Layer 9 of a small transformer language model trained on English Wikipedia (13 layers, counted from 0, width 96). Numbers have three digits each and are written without spaces.
A neuron adds its activation times its output weights to the MLP's output. To switch it off is to set its activation to zero at one token and run the rest of the model.

Output weights of the MLP neurons that the questions are about. A number n stands for (n - 500) times 0.00094.
n43: 619500343542535436733451782472653532447279626421615546531504322547601483519591698357422375435627423560477299473439434607423425457472307688471540417428464702511629614657573364735487359478688607569514307510404523487650208360407301587560561405500543579535450671667342372366383579455569382530
n54: 431408673452599339626412265646441427371535532755495800647624500660313562296482416533684221513374654371674169573341239442590437456886368571465621806623606461514823282474695482280461435220443203477363339784514478544809365399232560637396442642435478630603680505304469609480449703546345550433
n75: 302393563798556668358362486352763791674666560265610451815418593131727397765249406635495300601541546510482542343203616757552348670419531464509545528545437435422321585491266383587267654613399525673323459447481540621713185579347632689476238535685647364483562706279665450384521397580259227649
n82: 719261444365572489549667573337630758148575438759534588447309500582505444711381471496301414495552481450509608447617486419310799290351491266436382622792598619288620318828299655425647622518295609700266293118709230667608558471432219537585702226482264678473657853726593552469303527324472579462
n96: 409353264072344282757304457671463545399396895145601423479293403472342656612474152534686635586358769628484571532213371539610720469539305801556684657479464442764261448515703484377612478480683847803174417551656748722024200393394312518578652890449654280485729488429407611366460375809541286547
n109: 432500607531664467792730461512462664656603628717504447611442384636517575415458400601269508496433403482508352683329278589420465521513471331455701798492574399603288643377339347433545552637469509185482633610427496586177449483737397486425504409192746401229763396608426378927263604595434535330
n124: 211423739614551615453377918479604616743500432728482496847109239335370340483279435492713474344594262590398523264442601447308334363547509668587478528504544446557509682404491642500895394388514490740542322321564615227607274473371485631524514246435518543466715632695575640426458298445421533802
n141: 446441218543382566249688435453777544485383676455315509468582351475803554703505561398505635500418555529432335472510545558535098199581580770558368448603312804451597360549788351214690299391693656472486631686528204164462463662496658587471758425394536480431349474590652587353272279806437555771
n178: 530516385676504612704525329404635581492485526283556445651378894452404383761448450214635429586541493642437841523397507468606521562465399493496563469420671532326481390677350434390539371528539423408512313522561245536388485515262355492648484605410424290609394559627740534438713609443580363603
n182: 194500274347354456671365436533444376296500651431734654396396604420598384391567759475288481519543197483660581357445554441642511454447408473519492726554646646542500642439392705554473601553339634746344453774436535377418345767402689641599567538504489895690298358500439390318541451544400551523
n187: 348713708131428406619509350545437513472295558275572686568406654467449832647926687738739483547588491448482573469519569429572410296491595618453650386604122345358420257560653587228491609381257544550356425749631465604666813478377342475220292466530314410555455585578470513191529729432535655342
n200: 378602648232568429434426447401572405416633685512608550367462451406516567452385545390714477286827603647410693500458372475383518613533608391634334720659407275584656391906578672374381277538542295435625402869622531570422500593473531522525639353485303572673563415271578576303470478459286365402
n201: 429491577476694637454724517640370314417607373492537492477467435669648475670511584355432418500475321459406382537509486592367459533617397552565436371437604509675534534486635450636489280460397433643468530476343379508555583517463506619538452621592443560500271547540495545509442453454508616475
n223: 684729543628613673603529542503548567152366578543448569537336598305443525435511671616488496656423334715570550463291507492675702388581514322550331261518500379590195589504525496375450485525574674606624383436481504507109535410557541322605252331311698433409471700523532618504569450401435527646
n250: 444316383572487500507480827459139392493534657266472483444551447541475286325490610516580680576510717409272514757485507749526471355540493507670466324211453440595542417647574392562513482500457591475633490663581611550514635528437308662428401489500644456474496562514443610508623342351470532446
n261: 434660599343519541500358294646643538295405496535492579639320212565375301657439550740318450372596690333732458524328658689450309413500351393613613504744575306556618509469508532620457562303389513475699839570343702543601292398411649495458500285535492444462785295479370334620481654820294433492

Each question names a token from some text and the token that comes next. It shows the activations a of the neurons there, in the order above. A number n stands for (n - 500) times 0.013.

Then comes g, the gradient of the next token's log-probability with respect to the MLP's output, scaled to length 1. A neuron's effect is roughly proportional to its activation times (output weights . g). A number n stands for (n - 500) times 0.00078.

"publ", then "ish"
a: 500494500500500711701491523499493695488489487500
g: 505462495499544386641411349310477337688238638469379532695583536535627480601420334677535407557310403429484272635411659377669468784492578430595405315554612399655469511332605519519550786306434361367826506611416528572175579363508449430467438642454482596237527397667736477809473622535489334612
Switching off which neuron hurts the next token most? n109

"e ", then "up "
a: 491499499639500491500500511720487500512500796550
g: 607695334361516491607466461675547532459647547580486259201326668684527568478662369449551488603323352738270545242473457678836815507611455406496287672558415731481490407523493545594453269484225477549508476253635451426501455611427597547503357401536562526599382456339770437362541461425656434665
Which two neurons, each switched off alone, lower its probability most, in order? n182, n82

"w", then "inn"
a: 499500499496498497495495500618500556495488572500
g: 460264405606334496558424551774449731433541592541292444518641485394455439484592439564657886276370700658432268335633533475496466592506423595589260511491287707468630652658745243486534292397295394432482513578508391356619421347582427535515707565522501506643476685667569373502558494155597470451
Which neuron, switched off, raises the next token's probability most? n182

"sh", then "if"
a: 500500500500500487491554498687487499490487499500
g: 551439644432338419463595551724431641324222771493387574408633447421579664462440576722494732370397295409716276535448486282440478417281523621536558399517378486398565454402570576612677570430653433638268622674482434437418620595289449479063490792528617593627343425649432510322576559600459598647
Switching off which neuron hurts the next token most? n182

"\n\n", then "== "
a: 494499975542489487505496499665499500527493488683
g: 820596544483319358626701351388469533600432626384584421547452460586733543575378440560478269485290490651446564396487436730493548448245573458282448523543793515725677450572537639587495452845421702522439463284468564284281612517284550593652140512540535407459487414314574469652432566450408308619
Switching off which neuron hurts the next token most? n75

"s", then "ich"
a: 538500500500499500500500500500500543666499501500
g: 299596489421335537862433377459402377572637629547639462549620274795575512516502371360613451522535506402458293319275774555591439538580278394405366461586513239563643595400562591533582217491444773441350597554338553562399435587535474695408516269438718585730472591539511406754509538709444320391
Switching off which neuron hurts the next token most? n201

"p", then "le"
a: 504500491487495499500675500500495524664500500500
g: 500396382630546655339589273668340733496314613371384462370662582509402415471455528435506382457290218456576304528736580614541577424621609344574316336548713460550607675475657430341446672310388390470658288565652501307419535419616612568647623692391517583478705347550426408524622207569607476848
Which neuron, switched off, raises the next token's probability most? n200

"ed", then ". "
a: 621500488492490492500500500500500739662498494498
g: 601513661529590573538339687635530440480390454283663310755527536723531377707376203406476596602488483703606444463472860504395589584303760472270472576355392397381380247517389579572533693696322385339585444496602640458264459549411432463454340553405740634385476451547381691470487603353621340614
Which neuron, switched off, raises the next token's probability most? n200

"land", then "ers"
a: 495500499500500500499487500511491520488500500500
g: 535542413374608822621413479747534636498571448583612589460571737389669657306453437646300356503357406614466504461261472489679440274668435494508440780399498503565613367667483437616225490621472564431590252503699630541503589359504634547489650453529329538358360715439430434417320641467352457054
Switching off which neuron hurts the next token most? n200

"D", then "el"
a: 500655499500497498491491499488500499539487491496
g: 547741313582325604511477420681543636650345551496420773609491688541342603652520668315493592421434618674585311528334517478662492624537371652708616643463542686450489522517178514570559536379308572286431420389545502345471493352437297576352525521181537666578456379766581323629295457559176422435
Switching off which neuron hurts the next token most? n54

"and", then "em"
a: 499488496500707492496500487499491487490499499500
g: 487431315477559414719518464661279483365523643411571529393758780221636252494572338405527373283357201548592337478491336450403549442471442616589757402549685344621527531546736655192326603498525665679592520515477740696526407451542485413532607416400429652481705513480483594511580507531317260614
Switching off which neuron hurts the next token most? n96

"all", then "b"
a: 499494500500495499493611500500498505560500498500
g: 549740509584410735447516412574355347232472704495369318466521580369476554257401281401424257270564587222560673253432586449623744595444429605411511462477623767456592704374489455422346430400542485518533626563378592318368525537546750397567702525511696583698416480720339328644409545564599669615
Switching off which neuron hurts the next token most? n141

"mon", then "ic "
a: 500500489500500494488496500498500540635499499500
g: 428408533417384485813509218325414261502463319670438606580534305521718578655294207557570569456456553618440276736476502365692600517539583404282580605407332607313365549389435379602417454536666473409289534419469538636616579483551322766888438663506457596456479532627435610427487486491778551599
Switching off which neuron hurts the next token most? n201

"con", then "si"
a: 500602495500490495678579488739595499490670512497
g: 719487315617507529311469455476417410364504240643531343383490368395669563685450497479421511709262406603348584544540490390408531436450516336838374816683422644347469206376838518481804410598480441418698726414456520529432413524633535584473460497393579506349487503531517224545533427504602683761
Switching off which neuron hurts the next token most? n141

"0", then "s "
a: 493500490499546500487500500496499488487489500497
g: 269675509630449487722479458492541479298789562354578496452324681454541610523693582299396436651626684588327550571606500492464700560515497624437575741312063710374543399222492523451527557327400563686337728448393526583399502617490426435489541585647449516501389516150498558296656381582362516367
Switching off which neuron hurts the next token most? n96

"tr", then "y"
a: 726488500500500488488490500500487639491499487499
g: 586607491386478709492485637633532530389363281226787584637684383703684398523316484480416524416559324463508575582507615675557462442535453540641475459591547138703571478748516311526407399267446349603477374415595410671605470531384717216443280343302785729369634390537577518517455474636460417454
Switching off which neuron hurts the next token most? n43

"er", then "g"
a: 493500489500500547490500524488500489549490487500
g: 467423283384606466605440487645477533741210729589138518633470347526542549465473550565503435510363515410661634519403527402552642489381612287387578599535202412715625340431866401670454365556605594510359688575361291432438428404738548297203580567673385530595563652475398704636450569456527503427
Which neuron, switched off, raises the next token's probability most? n178

"es", then ", "
a: 654500500498500488500500500487499528672499605500
g: 554364417398297300326632487411489388601598375739434690306500536274343605562487900338533456421634558501443623581605269452336443564481497605489514457755480586518483579345687475603570569286624769522648433508381406714779495469488371294645604358635239220601705456407472417569593477450563461480
Switching off which neuron hurts the next token most? n43

"B", then "A"
a: 497500487500500500500499489500557498505504500500
g: 562567569504374442335379431300583467567642614548464491300791442374577532350590427192477417357326384314663194536405785593650577618585565368498411515467663867508448318575524337262305617365627346798662395439511446539514378557557664511699580494508508551396569510359586555696488530738547423412
Which neuron, switched off, raises the next token's probability most? n187

"ly", then "ch"
a: 496497500493499500496493499500499497637498500500
g: 355525679631557530388655550604290467530538382470354818674474335516388424398375627492557573428420676207541636317494582600618540490459566499645410346725394680441501437828328668527679436573591473584517595574325181154515553297473606329565515583502605748491334274488586352462270519537459568526
Switching off which neuron hurts the next token most? n201

"er", then "to "
a: 490715492496500507496500495499496490530498488500
g: 575633607592516532532539524421481501436636636460656594339453516431338614400497577277418555739909465382643397491378721555590636699550506589542473798166236619399359396572484793635424423598477494201389345366385332235488491594587557438528522362355548443329423755525521560649451345488493386489
Which neuron, switched off, raises the next token's probability most? n54

"un", then "es "
a: 500498500487495517625500499500500487489498500500
g: 401529450473560426604433401390360649530701621572604566224361583474536331551599418388472507537334586591402204460619410887614408211656695229559640822258477401518348598526495642564414411374478513541389795468603379813459635356452478712390516396543319603598566476607369487505446423467619436561
Switching off which neuron hurts the next token most? n109

"m", then "ov"
a: 500492492500491499536487489673497498499540491490
g: 566240256522451529622679393746452491323658575420733359635349641481640636450597420408435348421426396634506608612524408485620575538454263401577410591590647427262491403538630511359281278619507474646472908621531404392340507605359789773453583681560556426445364533321455569370654268466485498448
Switching off which neuron hurts the next token most? n182

"to ", then "cont"
a: 568500498596499497500500493564511500490490597746
g: 466549602343685425522679477101338427384333313322486419639535541389548385431470634565423587481623733523523374304500308345689616356388856490622594549391389778594581235545535620554436525636323544426476489573578699682439536604483438566415644195434471379381595519798499577573404535574669370406
Which two neurons, each switched off alone, lower its probability most, in order? n82, n250

"n", then "om"
a: 500499497500500487502487498496500493489573491491
g: 531363456573537419532591666565261587580434058762618412479438495477621584622554402583553542635818478273239667461355753195242561482486438392529463251467668372467670503652398694455415397404464618600349580557635574445707545376549466550579709521467443401389457396494425537543355357709424535664
Which neuron, switched off, raises the next token's probability most? n223

"o ", then "in "
a: 490500500500492487500498489500498500531494721494
g: 586537444400527396568399423444534445342475601472522446354369726757500763555584221386330598482298280569480481554497546330562714578278361540338524659539443661444618553579427530614690145506630350498384579459608437480391477377485637457546536477487418313525473654918683677397740490210661414605
Which neuron, switched off, raises the next token's probability most? n250

"J", then "on "
a: 498500500500500552495499657492499488489640498499
g: 689643580514420376372518402466200580535787477333323534585273656420557504481704497445515665529521475445651719639554465310465641582405445457477455533429178688223517808400230548457556160729406574582349325552489467474392538344692384455685605631631513383593577599579543448314487449505692498497
Switching off which neuron hurts the next token most? n178

"t", then "u"
a: 645495489500488500500500497499505524503495499496
g: 511311483485402608613491518679454546404519753580601491639523201527662499616480484690674449364203617633575379641387761504246401493622537429351259337368561383574548722470402522278625524520430378572509390723295444492360513228582295548226497506528819420551531745711530482430586494500512604441
Switching off which neuron hurts the next token most? n43

"to ", then "au"
a: 488500500629497488500500487506491500510500635704
g: 413399372484444490464410467580772519435628500397646737713390409681574518323425653276492489588491704452439357399137543461714410596306358489462540478603488808465397413573619711441439537477227520454486540497618564634333507597508308498258410387370585443643471479561631531747591740546735426155
Switching off which neuron hurts the next token most? n261

"et ", then "com"
a: 522500499500489500495500500525487495497497709555
g: 556342589493672427819552422564389724402417558479550799480612470355363489294394708594472530504137551558539471370617474656679467431395613263630525406601518502432673196598659317545524759492176558487462626675423718476512556336432426345598331426515436533288446350697541519702432464485393428592
Switching off which neuron hurts the next token most? n250

"ul", then "ations "
a: 617517488497500487500500500500492619499501626487
g: 305573496643216407662735360445464596479472388728349426604563480249622331702628587166545423423622552656629473457608541480481521444530616307775638519561481601434541295503287663396506689533456410665496444464395462647580550456519542420616569344601345512637418740607590499575506203166278327553
Switching off which neuron hurts the next token most? n200

"of ", then "the "
a: 500500500500500488500500538500500500656509731732
g: 321636514507432400500549417417284499452321715373491385446434614498280683523704248396520672412474375562530576623524532355496480413479697550640510438446409327544701623604395461513459217517570429447579874787394533479513686428650574740735686265535584408277485487725345558328405515354307700504
Which two neurons, each switched off alone, lower its probability most, in order? n250, n261

"for ", then "bo"
a: 487500495633500488499500488665495500488496644697
g: 711483519443390347633621545594724697485378568647369344480443282558722476556366564627792545235571497329471238386578502494729475521554274197360661429588719548501554519330458367399473520368483250382500614518480625539388568645374471572644364395482414865669535551404485314527507604282657532604
Which neuron, switched off, raises the next token's probability most? n250

", ", then "during "
a: 556499500574488491500499492500487494500492523499
g: 446477464264526416575490376423383439402488488276397367452230787448333612518582373478563511498336415434657501543405670414643846653319486505551389736376429780599573467594302723502543319498496495510506404400640247535453473571524538304576465595582416445704545675864581708399702709467379310488
Switching off which neuron hurts the next token most? n82

"G", then "ill"
a: 500500500499500493500500586497499499502488491487
g: 557461585621374471475570465792631451402411241430396725358359636421497662492547764462540595638333490290491273337467472500558510458538410483559783387544596411440555542500248595674622440241704382144552660534542260410375427465349526557700567336616426531656422558833395469538670481615401677447
Switching off which neuron hurts the next token most? n178

"ing", then "er "
a: 497500500488500727499491500500500489490498500500
g: 556551469370562580753546385734632414336748369423668419612423533387772551284386660517419386602683725542624528448445404428544251245494420584434478673493305401182304315450407491644662434539552485529639677570494625514513489546629389466656482316731392641419454753439344590399293673407487497291
Switching off which neuron hurts the next token most? n109

"C", then "or"
a: 577491497500500498491494495489709494549633500491
g: 439512476528644485589442486650513399459593736586487527424553452310618773575782611612472326550493568677436504708409421551564443357670534532247318519628155537366369365501652543345545462595401588453514292574272607491742462650539499452300213682245716357333658409478618527421432622274335640579
Switching off which neuron hurts the next token most? n187

"W", then "ave "
a: 500500491487498500500500495530499495567489497499
g: 211428677678622266465469446390345600588679503334646469333357978510554417435472508374792430408594404499538471697536501585401428472393405386647532724461406487514534705397463453576342477605528744567427532395484352439399530410690354667428463581867501385383446792316614317438505559420505521423
Switching off which neuron hurts the next token most? n201

", ", then "with "
a: 495500496571496506498499496492496500542489618499
g: 630586497319683320477640433461498460399388823564754353363273755450689717539527319339597480704297380542460639640663505476445856434464395488486427475442426599383489542486388623522587348588692282534454608310524406274396606307567490511646451449357469492416368823669471497415540535241614467587
Which neuron, switched off, raises the next token's probability most? n250

", ", then "Y"
a: 491500489666494487492500499488498497497487688495
g: 286504473588260412408497589404631566768689260546388532298696472524547305491431566519882499400542473409415353430421767677347430547459486664658464553658702288574468229389466427499401703477485393517542443528483287621559459547390378597431553662645562509548529393147581474646648342686657639313
Which neuron, switched off, raises the next token's probability most? n82